Layer 4 of a small transformer language model trained on English Wikipedia (9 layers, counted from 0, width 128).
Take only the direct path to the model's output, skipping the later layers: a vector added to the residual stream pushes a token's score in proportion to its dot product with that token's output vector.

Output vectors of the tokens that the questions are about. A number n stands for (n - 500) times 0.0026.
"omet": 621 491 331 449 755 478 568 654 483 464 653 542 562 347 719 448 362 799 575 680 397 372 443 727 512 450 313 513 426 637 838 351 251 491 208 487 453 724 645 467 746 758 325 626 405 388 682 247 590 367 416 530 331 618 612 612 543 388 418 461 620 611 300 483 487 405 601 352 311 626 366 624 336 582 380 567 612 420 500 535 176 448 652 629 291 537 688 431 423 502 642 410 467 583 373 555 160 146 519 676 601 598 321 514 441 609 483 445 437 302 555 419 526 364 592 310 505 586 635 636 573 708 674 263 419 309 750 646
"idae": 493 438 548 185 360 411 291 493 404 397 763 418 552 214 798 705 456 578 305 464 502 524 396 842 447 422 600 622 580 653 653 290 368 306 748 431 494 411 767 371 449 572 476 672 566 268 685 446 452 525 454 410 620 596 710 703 642 509 533 454 538 543 416 191 498 401 378 311 533 751 493 421 302 541 550 731 683 262 502 537 484 320 637 673 413 324 362 516 538 467 498 355 550 427 369 708 205 238 533 188 544 433 450 520 564 483 440 450 685 319 510 733 458 382 522 420 398 621 453 777 553 527 732 673 523 505 963 526
"iff": 461 700 416 125 565 300 395 278 582 425 491 858 281 448 742 344 565 435 555 599 506 345 623 573 253 443 587 611 562 390 563 442 375 470 463 544 714 544 631 473 638 445 450 843 653 603 516 499 524 402 478 542 471 503 345 304 499 662 649 491 630 607 534 350 462 346 626 386 573 259 440 451 221 292 585 459 665 538 515 499 571 495 612 600 635 495 594 244 597 464 591 524 375 412 425 434 552 306 375 263 565 744 348 507 472 572 462 467 618 647 434 517 770 446 683 470 172 643 535 412 602 699 548 449 507 402 585 529
"abeth": 658 833 734 102 579 619 236 288 441 304 647 596 536 723 582 774 455 555 463 479 713 654 329 737 503 205 658 706 208 377 463 563 348 253 419 459 574 541 666 140 570 854 410 591 680 622 605 346 415 566 436 680 588 424 692 408 743 510 565 358 652 387 613 323 281 388 350 199 648 669 505 628 224 584 822 825 245 655 265 358 259 613 751 499 532 566 405 309 427 401 746 515 497 717 460 457 539 504 271 215 723 439 617 420 445 401 602 352 662 602 709 535 740 452 439 314 354 499 138 366 542 464 358 459 319 408 500 653
"pp": 712 491 535 174 757 441 420 530 594 279 492 609 562 504 711 249 515 314 446 374 566 535 485 458 245 368 392 564 523 410 537 458 515 492 485 430 566 812 565 500 513 535 103 504 510 767 428 623 657 207 443 435 711 400 412 500 436 586 283 630 564 504 444 597 603 606 537 289 537 664 531 663 373 370 530 672 622 554 605 521 517 395 375 819 610 420 508 381 367 522 742 573 477 488 550 671 292 496 427 508 569 766 484 326 479 580 423 588 428 267 536 485 313 629 383 371 601 722 447 480 552 639 285 420 560 135 695 611
"illion": 381 799 787 586 587 257 328 452 191 474 471 342 640 315 639 375 626 632 286 486 403 392 505 677 517 550 588 438 590 695 549 361 361 391 653 362 609 639 475 558 462 373 476 538 583 466 649 392 840 581 406 625 395 652 381 291 627 694 376 548 544 460 433 373 465 548 531 251 687 482 635 637 355 583 670 466 452 544 280 432 214 354 615 695 418 367 517 576 429 517 651 375 533 678 837 407 330 615 366 605 669 764 581 313 435 786 638 288 385 291 434 556 454 537 645 389 338 676 466 240 447 497 386 459 336 365 636 743
"riter": 310 510 522 340 587 461 458 504 637 360 504 734 308 234 949 638 499 576 568 427 586 585 483 508 411 404 528 610 483 475 855 460 588 312 502 590 525 495 505 439 520 660 704 463 970 546 687 678 534 474 336 674 512 462 439 333 368 443 554 495 553 689 392 375 495 312 664 472 404 477 818 423 228 510 411 577 457 573 508 437 635 422 367 615 399 253 277 270 382 488 501 605 282 428 239 730 426 632 435 418 693 557 388 400 575 495 668 329 691 304 446 437 570 447 723 506 230 421 449 487 692 590 647 564 429 341 514 509
"mb": 637 485 618 451 776 438 552 429 437 559 482 577 442 601 610 400 509 760 315 585 421 397 709 527 138 494 476 563 619 648 609 285 502 441 335 442 762 474 541 371 494 345 272 437 463 522 531 285 563 574 458 479 651 582 405 467 473 619 529 136 549 491 310 522 469 389 700 639 473 794 548 546 354 484 548 690 683 336 607 533 463 523 569 723 637 394 566 431 480 459 611 482 679 557 609 551 294 366 355 532 395 730 502 514 580 460 601 445 575 184 574 495 459 301 632 618 266 502 345 482 592 539 289 540 298 238 574 621

Output weights of attention head 0. The head adds the sum of these rows, row i times number i of z. A number n stands for (n - 500) times 0.0027.
o0: 305 535 588 522 505 394 408 555 540 704 587 621 443 423 527 363 577 382 751 424 275 330 410 470 347 533 513 540 418 429 568 574 491 490 323 332 664 571 537 544 526 562 512 644 583 593 530 615 445 510 623 507 546 526 663 393 288 573 401 543 751 628 514 607 564 448 331 507 358 691 567 480 409 595 512 334 478 522 474 521 547 387 333 565 436 666 491 441 703 398 507 510 529 460 499 557 355 219 387 377 592 707 514 562 570 378 360 508 403 430 436 584 401 576 395 481 746 468 478 445 623 530 335 549 576 602 374 600
o1: 410 549 594 497 455 297 395 609 452 614 596 629 470 522 412 496 398 441 549 470 401 466 501 450 366 807 483 404 296 450 207 425 475 301 383 822 388 624 480 639 526 517 606 316 497 501 369 495 723 500 668 423 347 518 461 542 707 602 536 543 555 439 412 389 373 534 566 577 579 438 377 620 600 370 633 427 522 647 663 506 485 455 478 492 502 504 361 576 546 297 327 491 748 631 421 550 460 399 376 458 692 402 349 492 714 599 542 579 593 675 625 401 654 764 611 450 356 425 400 621 570 477 392 564 434 396 522 323
o2: 436 701 624 586 474 389 666 363 567 422 359 530 516 242 630 551 358 496 640 325 503 779 696 516 403 484 625 337 403 699 551 391 643 514 378 481 317 418 406 271 540 525 445 553 633 529 420 417 589 468 613 480 386 503 365 425 388 715 488 526 569 641 377 482 653 362 472 602 275 489 361 346 632 626 298 404 388 262 362 291 702 605 522 520 638 502 577 559 613 562 553 414 455 482 474 462 532 467 609 502 683 451 293 625 496 528 508 526 543 487 439 513 529 507 634 667 534 573 460 333 729 370 751 513 644 354 585 418
o3: 455 560 436 585 512 624 408 482 459 575 450 417 554 560 451 549 470 506 557 412 477 468 503 493 416 346 484 520 401 609 474 815 378 641 310 371 466 437 563 635 384 641 555 503 424 175 599 432 386 556 453 520 271 295 490 531 397 530 674 286 526 706 279 592 493 478 481 674 616 612 533 425 344 512 564 474 612 389 502 400 700 543 428 334 264 424 547 592 528 699 525 430 560 381 538 588 796 489 355 569 640 429 434 282 364 618 621 233 566 379 640 597 613 407 619 650 333 546 462 398 549 540 559 549 731 831 432 548
o4: 412 595 426 533 487 494 398 612 581 707 534 548 191 424 690 453 339 566 661 480 350 440 517 441 490 489 521 460 359 410 442 376 521 793 491 451 576 412 393 333 409 613 511 575 575 564 400 432 557 666 653 444 569 483 344 493 527 510 523 631 657 640 624 450 409 484 680 306 391 447 653 294 473 382 410 510 454 616 576 624 568 437 354 582 523 514 529 459 594 533 523 669 203 498 461 527 425 475 417 406 562 284 472 760 542 501 465 584 482 385 452 642 363 477 645 609 605 498 469 728 501 461 630 445 595 500 417 293
o5: 493 209 553 601 452 587 584 449 613 591 587 498 492 400 509 572 520 635 271 612 446 366 453 480 585 559 668 539 579 497 545 578 484 361 384 563 500 599 641 521 544 328 448 373 282 702 546 474 668 495 416 586 393 632 363 535 663 529 397 441 442 516 454 536 459 417 515 427 492 493 468 426 590 364 321 647 266 335 522 460 517 444 351 407 463 404 395 528 334 437 660 738 595 707 501 524 441 478 598 588 648 445 698 383 484 567 356 432 522 361 693 482 542 479 625 573 303 422 457 612 595 657 595 306 331 582 461 758
o6: 565 528 423 373 579 334 722 502 385 626 458 484 505 574 533 538 487 410 504 384 310 564 549 462 442 503 254 503 672 605 595 310 501 543 439 523 586 634 731 732 549 725 406 322 673 460 455 185 460 480 178 432 505 416 613 471 279 698 572 467 647 478 623 377 525 541 548 571 441 426 516 690 595 436 389 621 604 564 575 461 456 534 451 249 456 425 455 431 365 289 671 486 354 677 484 325 569 361 534 602 530 479 353 514 443 326 479 724 605 541 437 576 647 529 656 563 507 266 613 316 594 566 182 582 580 775 488 599
o7: 351 322 649 819 525 444 654 454 566 453 399 570 700 515 490 603 416 538 514 421 443 569 373 500 670 410 435 316 367 572 662 487 502 535 431 466 491 577 486 400 675 407 451 411 166 525 571 386 588 494 318 687 660 751 286 634 688 624 468 359 355 526 294 600 335 592 655 368 484 768 526 566 404 515 733 542 361 433 388 666 563 323 331 489 358 704 638 479 435 502 329 441 507 424 350 446 377 385 467 451 774 493 518 499 459 464 641 318 607 346 486 461 515 489 413 704 573 479 422 546 490 472 624 506 588 477 828 424
o8: 467 545 530 584 660 527 472 469 251 517 577 514 694 440 530 441 722 407 497 406 415 426 540 592 654 442 409 460 773 459 678 701 472 648 766 509 357 478 374 602 365 472 549 613 527 680 569 590 612 479 651 536 513 531 474 349 596 577 319 484 463 477 492 349 477 475 454 579 410 414 623 442 568 563 311 723 265 514 519 369 438 442 472 412 579 533 402 343 383 583 708 516 395 414 732 361 505 531 485 572 391 434 480 425 449 621 272 274 178 399 716 694 424 423 593 654 501 434 650 277 577 499 488 432 607 473 401 544
o9: 314 435 471 583 536 252 567 661 405 586 469 503 508 618 469 500 623 429 426 592 585 697 564 523 390 441 658 343 425 303 746 590 494 496 560 504 547 485 381 500 574 706 483 341 311 265 391 218 505 583 640 169 471 456 539 596 531 407 463 338 589 430 263 613 289 626 469 531 602 535 639 363 541 509 679 388 512 373 589 567 349 607 496 368 634 597 452 568 534 768 489 442 420 451 431 512 541 352 366 597 551 530 322 433 535 680 534 703 579 636 412 473 575 530 652 575 419 470 387 602 650 304 584 477 335 679 472 586
o10: 501 673 422 384 596 395 452 621 551 352 442 661 451 460 648 576 533 241 521 567 405 682 564 566 454 600 355 553 429 332 583 483 518 413 565 319 577 584 433 432 413 425 496 537 567 456 418 727 513 506 375 492 343 483 401 591 312 494 432 510 484 443 489 531 407 529 403 391 659 452 596 403 543 650 509 448 504 536 500 485 533 489 452 627 700 588 368 406 566 296 564 479 590 481 536 521 472 494 464 337 314 532 607 473 561 389 505 313 486 369 726 453 707 503 668 554 462 742 718 485 550 530 456 386 647 452 467 673
o11: 491 271 585 569 520 535 582 482 519 284 342 419 324 497 518 641 493 291 509 624 322 480 397 414 484 418 488 421 707 333 586 544 566 553 517 581 709 752 449 499 531 329 333 504 600 422 610 600 295 543 593 462 685 578 613 495 483 481 425 354 546 472 497 531 335 509 538 548 439 288 536 506 622 634 361 720 333 664 555 342 433 532 415 357 614 531 592 354 415 477 767 546 568 485 398 532 724 223 428 533 333 346 528 477 586 552 401 622 489 422 676 357 477 495 659 589 546 500 581 514 781 492 454 348 358 620 680 541
o12: 814 799 368 505 731 632 412 489 634 438 386 668 470 565 712 595 562 534 638 454 422 182 473 396 547 576 455 561 549 340 308 504 603 632 478 586 471 422 428 617 622 271 513 476 593 381 473 575 458 593 413 359 604 490 592 631 425 249 612 546 390 381 365 562 286 530 599 493 564 595 591 362 374 390 754 699 399 599 388 350 507 740 449 409 444 553 643 377 416 482 519 277 419 426 529 568 488 612 524 350 471 521 321 457 660 411 528 487 629 440 506 456 521 464 285 476 646 461 619 417 333 638 583 436 499 493 574 442
o13: 649 509 240 458 636 562 427 625 462 643 250 439 590 530 592 499 517 429 377 528 468 542 581 461 650 497 633 532 463 374 621 374 385 699 453 470 601 344 508 431 408 491 524 579 519 449 636 378 648 573 400 391 405 477 441 468 641 444 625 501 517 562 816 744 476 412 265 634 516 466 501 405 389 343 621 348 300 552 513 705 648 512 411 442 502 522 399 480 534 291 445 507 492 406 710 336 376 552 387 525 691 605 421 543 578 317 279 622 672 573 653 539 583 393 432 621 619 470 678 377 518 441 545 405 348 711 406 333
o14: 489 404 488 380 269 509 629 645 601 652 409 309 309 452 617 495 532 382 541 601 488 561 427 405 522 446 532 397 663 345 312 394 394 384 441 375 501 656 525 251 442 210 299 379 564 782 511 619 372 537 283 419 570 530 538 507 392 476 416 542 765 475 455 642 767 656 682 473 482 557 529 432 560 407 439 484 691 660 487 298 754 393 654 791 220 246 537 457 453 630 286 471 316 420 389 487 672 498 569 471 527 614 583 458 693 626 725 686 651 595 513 560 609 470 514 459 477 573 414 442 729 429 364 563 516 644 446 375
o15: 444 472 484 387 650 516 443 569 548 513 386 565 473 729 497 593 297 522 715 271 563 599 444 370 319 439 611 717 482 679 485 452 527 481 336 659 454 545 589 551 577 360 389 703 561 400 468 535 550 417 572 438 513 515 564 485 537 584 422 432 324 410 687 460 209 569 458 567 619 520 390 600 497 541 371 714 477 430 566 703 346 537 384 533 504 416 665 561 618 341 583 387 570 664 430 439 475 464 221 567 466 477 342 493 553 447 701 690 579 614 413 481 505 439 518 375 508 417 443 414 346 637 545 309 520 585 500 485
o16: 462 348 459 374 726 334 635 404 476 368 611 385 471 609 314 460 317 740 563 538 413 549 405 609 552 527 592 418 437 561 378 657 403 472 520 472 383 426 664 513 634 416 798 489 534 374 539 525 378 481 558 497 489 515 506 797 502 490 646 362 550 379 597 583 608 512 637 455 492 387 620 285 527 205 597 614 483 748 541 336 577 558 533 547 404 505 551 554 400 429 537 462 783 447 593 475 447 447 668 439 450 308 470 482 534 520 565 570 359 624 636 442 513 397 372 360 218 412 577 634 330 647 389 542 624 680 431 383
o17: 532 495 794 436 600 409 539 350 509 523 450 453 587 283 473 456 595 379 565 536 436 517 509 499 379 539 489 221 424 572 487 231 635 776 601 514 587 350 410 464 406 690 492 296 456 458 547 503 615 525 286 417 408 551 475 790 494 628 687 394 477 484 432 520 635 567 529 385 634 463 514 340 643 399 510 396 556 677 479 516 561 639 248 446 481 447 717 341 618 571 483 538 587 495 684 590 495 531 617 429 371 358 500 650 434 313 518 276 646 413 560 498 826 564 471 502 454 535 529 429 462 395 335 361 788 368 486 564
o18: 554 501 547 388 495 485 558 247 562 511 476 634 495 521 579 477 418 351 522 726 530 415 471 346 498 482 427 604 435 513 539 326 540 450 503 473 595 451 342 480 587 377 453 420 371 515 638 619 427 777 187 511 529 298 416 501 700 479 528 303 665 884 483 402 508 624 532 708 602 401 477 662 417 586 466 448 382 467 533 413 600 511 423 652 561 514 532 470 462 523 496 681 506 826 494 621 537 497 364 452 476 787 459 441 668 360 283 409 458 438 368 393 594 445 596 396 325 697 594 394 400 303 544 533 571 522 441 610
o19: 409 678 353 433 346 538 484 445 821 501 539 547 511 536 657 544 392 461 659 289 426 511 485 735 759 548 507 540 179 526 467 575 650 498 535 522 508 408 515 530 414 541 683 377 437 498 571 264 221 508 520 350 28 211 497 515 692 382 433 810 560 631 478 522 439 448 574 478 612 666 528 459 496 151 427 654 505 339 521 437 348 630 481 348 625 498 592 609 425 577 428 667 400 520 430 529 461 478 538 284 342 342 559 514 448 497 544 744 380 413 552 579 608 548 499 730 353 595 651 744 553 512 382 456 454 475 435 783
o20: 184 297 652 436 502 542 488 481 364 415 557 521 446 443 493 733 593 479 761 317 495 563 483 576 659 308 598 513 331 495 510 502 647 252 433 511 570 518 603 490 517 668 658 612 534 465 557 635 410 288 506 588 474 533 203 553 658 501 447 572 386 479 676 357 425 507 574 679 423 405 513 412 429 559 532 619 354 315 499 758 818 476 514 449 687 232 329 605 320 523 468 570 396 627 472 440 740 543 410 506 706 507 516 410 542 231 690 497 341 445 633 471 604 533 275 422 486 406 460 281 431 517 524 563 504 835 322 687
o21: 292 370 283 376 567 506 666 365 502 394 841 434 458 681 485 520 676 566 438 722 762 530 659 434 497 586 489 363 562 476 481 383 553 538 322 604 614 456 414 497 367 684 718 484 576 487 763 643 387 533 411 455 643 332 551 566 442 497 486 569 529 458 612 619 543 450 332 332 546 615 826 358 499 713 357 659 526 486 436 464 426 461 256 427 445 495 475 470 355 409 331 249 615 555 327 555 432 416 384 364 480 216 779 433 436 583 446 431 564 655 462 791 502 770 531 469 422 493 370 441 277 576 540 282 548 613 659 494
o22: 386 450 691 623 442 652 517 354 536 618 601 493 646 607 382 510 528 655 603 524 439 597 360 759 473 280 496 324 473 577 664 637 476 423 644 599 411 543 454 567 529 558 524 511 497 735 544 508 352 536 491 322 479 340 800 285 702 440 398 652 804 501 542 325 292 527 469 251 583 533 562 312 577 607 461 382 551 439 374 580 443 612 781 437 476 390 546 479 504 554 503 553 703 557 575 416 270 406 311 683 568 426 345 391 407 371 524 413 627 425 522 423 598 589 383 532 647 493 473 428 443 255 162 458 480 618 540 389
o23: 443 484 499 368 696 435 651 631 587 660 649 408 502 298 555 444 598 522 388 582 315 478 535 503 657 625 565 506 398 580 499 420 564 522 510 531 320 496 524 528 650 629 348 438 501 432 454 258 532 262 455 513 434 416 312 521 438 568 550 627 395 406 334 737 629 443 455 583 407 690 640 374 471 463 630 569 622 324 161 494 559 488 412 624 440 546 396 387 332 602 520 402 307 426 570 425 494 509 852 514 468 582 585 677 625 654 439 688 340 609 487 464 513 509 479 395 364 520 575 649 608 631 379 489 398 603 422 433
o24: 302 757 451 509 578 328 556 663 610 490 688 377 577 542 362 378 542 522 346 479 243 391 711 194 629 639 402 296 462 396 328 714 545 464 405 455 473 377 455 504 389 607 736 533 708 532 426 260 647 397 579 701 467 508 362 487 481 551 424 623 487 495 420 410 560 434 442 510 571 556 534 575 488 648 429 479 504 665 431 456 699 301 300 592 645 455 426 526 482 628 496 456 461 590 425 318 391 314 229 561 581 657 745 402 625 560 573 490 555 406 411 462 543 700 777 421 716 565 523 530 464 392 305 393 549 520 510 641
o25: 594 497 437 723 629 678 568 444 404 643 473 547 587 510 353 459 382 626 307 703 353 216 680 424 605 591 476 644 543 478 603 547 695 556 450 574 443 600 414 549 692 502 401 543 396 381 478 330 626 423 485 463 598 453 626 470 659 377 443 479 741 476 297 471 397 562 425 596 670 483 551 456 369 483 504 674 314 408 557 443 268 344 690 580 427 563 506 707 397 561 552 431 458 664 283 353 474 580 640 651 503 525 375 535 591 358 430 381 544 387 369 270 391 753 423 512 448 485 671 434 355 351 455 549 386 614 414 683
o26: 468 560 502 636 553 507 494 430 386 494 311 460 822 515 541 617 409 602 406 555 585 490 638 516 468 526 498 521 448 586 665 395 533 560 346 483 611 563 478 563 401 365 479 634 708 457 448 393 649 301 530 441 348 288 476 424 542 391 703 624 468 365 354 489 495 509 454 584 448 516 497 761 649 379 520 494 529 737 598 407 369 679 375 560 437 389 440 477 586 675 456 577 597 462 504 408 498 408 473 595 363 305 548 603 512 524 781 396 522 414 454 457 500 519 714 706 180 531 351 402 468 222 558 315 474 438 793 404
o27: 582 494 474 377 499 572 482 321 517 642 568 502 389 560 546 503 532 568 342 548 595 525 442 416 622 470 424 456 473 450 498 466 615 372 622 373 589 661 398 593 412 582 683 685 636 413 430 582 601 568 747 580 483 484 642 512 451 536 607 535 618 381 376 368 576 512 459 621 563 491 460 482 390 563 534 599 393 447 474 553 401 546 522 477 318 312 514 635 189 571 470 408 366 564 566 384 662 550 689 386 396 538 460 550 530 363 665 366 381 616 373 614 433 521 337 351 450 580 411 429 619 334 681 577 546 321 383 454
o28: 495 683 478 581 468 682 504 444 442 481 399 465 689 723 604 560 493 440 637 742 540 386 480 351 459 348 643 417 448 440 414 389 512 176 393 527 503 633 717 555 663 363 544 475 455 536 593 491 458 587 417 482 382 542 440 367 559 474 426 523 458 485 502 467 754 521 414 776 547 476 443 587 592 454 550 479 453 436 519 327 356 453 426 645 422 733 224 547 577 442 466 472 585 487 371 438 598 531 383 432 237 674 800 526 361 458 566 564 481 538 515 525 522 503 491 564 583 447 444 495 416 330 276 486 415 503 742 595
o29: 525 533 366 465 357 572 568 555 572 458 424 532 257 501 653 471 334 548 492 546 699 673 339 722 618 509 478 464 513 656 580 458 395 501 344 509 689 382 503 608 444 610 415 579 398 432 443 529 390 580 378 597 607 451 524 325 347 485 546 406 542 553 612 480 486 483 373 406 544 524 425 650 482 530 540 541 513 541 545 412 469 505 529 550 432 535 367 431 413 435 372 419 585 599 684 459 502 409 518 465 386 447 496 722 481 285 519 672 571 555 467 711 510 541 375 536 554 669 434 431 555 440 677 488 310 433 514 535
o30: 613 588 361 679 393 479 496 452 478 580 575 505 599 376 523 516 438 561 501 348 373 385 464 385 431 506 601 534 442 516 448 422 398 651 534 585 558 496 643 376 452 367 397 472 511 556 410 616 548 452 557 631 473 551 647 490 422 529 550 403 462 469 563 444 646 652 670 514 432 473 118 643 416 369 332 570 577 457 426 436 347 430 608 644 344 490 668 344 390 570 620 616 529 618 315 657 469 388 441 413 588 477 520 612 149 491 540 591 411 478 491 649 476 454 664 622 511 709 435 470 387 557 319 584 699 501 369 796
o31: 498 501 632 470 679 813 720 538 607 509 511 495 440 454 485 458 557 610 486 694 384 390 353 513 350 459 535 576 395 412 542 578 477 512 471 593 371 561 573 319 472 677 374 499 537 518 578 540 374 631 358 645 470 513 608 605 326 335 635 589 254 677 429 672 682 405 512 546 392 476 408 539 573 753 324 428 614 386 481 586 521 524 233 649 679 576 488 492 639 547 543 615 304 558 663 478 390 355 508 426 491 585 354 483 342 723 385 352 551 392 252 172 265 619 397 416 454 481 429 456 364 752 484 364 382 682 485 782

Each question shows a token from some text and the vector z that the head gathered there. A number n stands for (n - 500) times 0.0048.

" |\n": 485 566 539 441 515 542 538 599 552 613 522 489 332 523 530 628 442 375 471 591 457 534 631 486 610 469 556 508 440 582 516 528
Which three tokens does it push up most, strongest first? "omet", "illion", "abeth"

"ilit": 596 530 538 483 530 439 333 566 431 473 482 382 190 472 825 662 242 389 481 468 510 551 501 347 634 262 525 432 610 531 632 460
Which of these tokens does it push down most? "omet"

"es": 464 477 599 460 478 629 579 559 478 578 460 611 435 688 488 744 478 535 520 666 492 415 630 640 375 308 452 368 327 512 476 585
Which of these tokens does it push down most? "illion"

"9": 472 608 488 353 438 615 447 624 697 549 493 461 246 400 358 599 511 426 437 645 476 573 627 546 611 433 600 482 390 484 690 481
Which two tokens does it push up most, strongest first? "illion", "omet"

" s": 539 526 566 468 590 501 612 406 420 556 551 455 367 619 545 645 544 517 594 713 447 446 553 562 475 424 487 461 425 557 514 648
Which of these tokens does it push up most? "iff"

" the": 480 452 408 609 487 467 463 390 446 553 434 455 458 500 463 617 563 460 572 744 575 600 660 508 512 377 558 508 354 578 514 586
Which three tokens does it push up most, strongest first? "abeth", "idae", "riter"

"8": 651 560 581 417 492 574 426 479 555 489 617 513 233 350 498 515 410 546 611 677 519 470 586 522 695 327 513 529 433 506 674 612
Which three tokens does it push up most, strongest first? "pp", "illion", "riter"

"ers": 504 433 523 491 505 575 604 536 558 584 487 424 249 551 559 513 407 524 793 469 537 438 656 555 523 344 434 489 415 626 501 635
Which two tokens does it push up most, strongest first? "riter", "illion"

"ic": 535 642 502 400 790 571 652 499 202 577 623 402 359 785 576 674 418 370 603 541 415 555 387 572 615 480 423 398 408 521 455 671
Which of these tokens does it push up most? "iff"

" particip": 422 479 431 593 607 477 448 449 529 419 493 338 449 544 521 552 584 438 595 579 590 638 595 480 600 406 462 533 415 500 402 589
Which of these tokens does it push down most? "mb"

",": 648 489 573 438 479 562 399 496 527 531 591 496 242 391 526 492 412 502 580 733 539 482 585 540 674 332 516 540 441 567 649 625
Which of these tokens does it push down most? "mb"

"uer": 420 231 539 532 338 582 409 450 583 356 484 357 310 480 684 493 501 444 286 672 522 571 234 630 321 75 420 548 493 808 694 599
Which three tokens does it push up most, strongest first? "idae", "riter", "pp"

" Company": 530 443 569 449 476 611 625 530 548 528 561 534 265 666 676 462 444 632 596 418 482 421 460 560 447 424 525 559 498 474 578 506
Which of these tokens does it push up most? "mb"

" disc": 511 580 533 612 480 742 530 581 349 543 489 380 276 564 535 672 619 500 630 531 509 580 480 484 502 314 481 438 474 546 507 742
Which of these tokens does it push up most? "omet"

"st": 543 378 349 609 448 542 377 582 532 491 585 300 518 591 436 629 303 324 590 451 631 623 622 339 623 414 365 444 472 387 552 569
Which of these tokens does it push down most? "mb"

" ": 469 510 534 434 540 604 456 564 555 527 555 494 481 502 592 682 486 332 636 647 513 494 552 475 471 408 464 571 392 592 461 610
Which two tokens does it push up most, strongest first? "riter", "abeth"

" occur": 473 445 421 570 524 547 488 427 481 582 449 393 277 620 481 669 606 356 561 686 617 696 666 478 670 431 427 454 431 602 418 539
Which three tokens does it push up most, strongest first? "abeth", "idae", "riter"

"ological": 399 458 592 544 528 664 491 656 401 537 547 324 212 574 633 509 476 505 524 487 443 638 480 529 406 271 577 430 376 598 512 669
Which of these tokens does it push up most? "idae"

".": 552 507 511 430 536 582 378 373 514 454 452 458 391 510 608 556 583 349 485 686 552 520 497 564 528 440 504 516 470 489 525 530
Which of these tokens does it push down most? "mb"

" aff": 556 303 399 462 502 607 435 419 408 522 548 453 347 602 602 643 596 388 611 735 597 620 582 463 478 330 396 528 439 570 503 624
Which of these tokens does it push down most? "illion"

" as": 457 530 575 529 530 401 508 529 388 645 446 438 361 583 557 625 568 392 448 683 490 491 543 566 546 329 490 479 356 585 378 498
Which of these tokens does it push up most? "idae"

"0": 569 538 537 290 536 524 362 571 526 438 557 348 238 333 488 481 419 480 515 640 412 477 621 474 578 384 564 537 485 549 736 551
Which of these tokens does it push up most? "illion"

"4": 491 608 486 322 478 686 498 546 707 558 474 445 336 453 376 599 468 480 488 631 367 554 688 544 554 543 578 537 412 451 637 418
Which of these tokens does it push up most? "illion"

"f": 561 372 498 597 528 479 447 434 374 576 589 407 361 423 508 622 425 425 532 720 397 608 428 532 447 266 506 519 426 575 495 595
Which of these tokens does it push down most? "illion"

"ated": 498 491 607 492 719 455 374 627 328 681 453 389 397 719 447 735 468 392 441 628 641 592 504 415 376 305 579 532 312 454 486 321
Which of these tokens does it push up most? "idae"

" r": 675 437 514 469 606 486 501 446 380 487 446 463 334 500 505 772 478 446 697 494 502 327 667 401 475 317 395 519 383 529 629 671
Which of these tokens does it push up most? "iff"

"ests": 344 335 444 783 388 493 393 358 491 518 574 392 372 498 394 698 601 597 669 574 618 556 569 605 471 328 528 455 329 539 490 696
Which of these tokens does it push up most? "abeth"

"to": 267 360 484 468 279 531 388 479 453 510 460 355 406 411 511 633 619 392 290 672 569 530 321 537 342 114 439 592 361 578 490 591
Which three tokens does it push up most, strongest first? "idae", "abeth", "riter"

" attempt": 411 516 670 591 466 596 512 504 452 672 509 514 346 627 411 512 475 598 694 649 452 589 508 653 556 443 567 414 322 576 419 678
Which three tokens does it push up most, strongest first? "omet", "riter", "mb"

" Green": 533 508 360 363 658 528 526 566 459 550 546 417 567 685 728 540 672 537 556 638 456 388 426 618 378 246 197 532 267 537 556 581
Which of these tokens does it push up most? "iff"

" bu": 603 481 357 591 495 563 574 323 633 471 419 598 189 368 527 656 567 460 642 566 510 307 711 468 585 298 469 585 276 428 449 752
Which of these tokens does it push down most? "idae"

"part": 624 548 460 464 598 458 434 586 423 676 355 215 322 495 521 716 444 334 419 693 474 592 739 461 381 322 460 548 401 528 401 499
Which of these tokens does it push down most? "mb"

" b": 558 574 553 462 541 617 537 381 408 489 522 420 343 507 521 712 475 652 724 665 590 871 645 482 525 485 545 521 556 571 621 716
Which of these tokens does it push up most? "abeth"

"re": 387 459 458 362 522 626 385 446 712 425 400 554 475 556 540 606 588 265 522 641 546 551 554 470 295 464 503 540 486 479 544 484
Which of these tokens does it push up most? "abeth"

" by": 512 463 525 599 465 507 479 463 411 592 489 514 351 625 571 667 570 477 616 571 455 595 599 595 534 267 604 403 355 539 469 678
Which of these tokens does it push down most? "illion"

"i": 532 657 598 607 447 621 716 487 354 804 474 282 422 486 433 742 483 397 599 634 578 622 744 549 507 351 372 486 483 595 548 580
Which three tokens does it push up most, strongest first? "abeth", "omet", "idae"

" many": 424 491 487 459 607 598 472 503 397 528 482 508 454 648 475 647 498 489 551 698 499 535 681 492 540 415 462 408 353 551 490 566
Which of these tokens does it push up most? "abeth"

"elf": 526 494 573 537 609 530 664 418 496 588 569 464 401 663 563 626 515 497 576 739 428 444 528 570 462 409 507 495 449 549 518 558
Which of these tokens does it push up most? "iff"

"ot": 758 544 385 531 540 690 699 331 406 713 578 452 223 687 606 722 503 388 632 497 389 499 652 500 529 565 272 419 268 438 488 693
Which of these tokens does it push up most? "omet"

"is": 468 427 616 598 577 565 414 643 537 606 495 437 212 490 560 624 455 365 355 669 597 662 510 582 495 46 562 479 307 679 445 414
Which of these tokens does it push up most? "idae"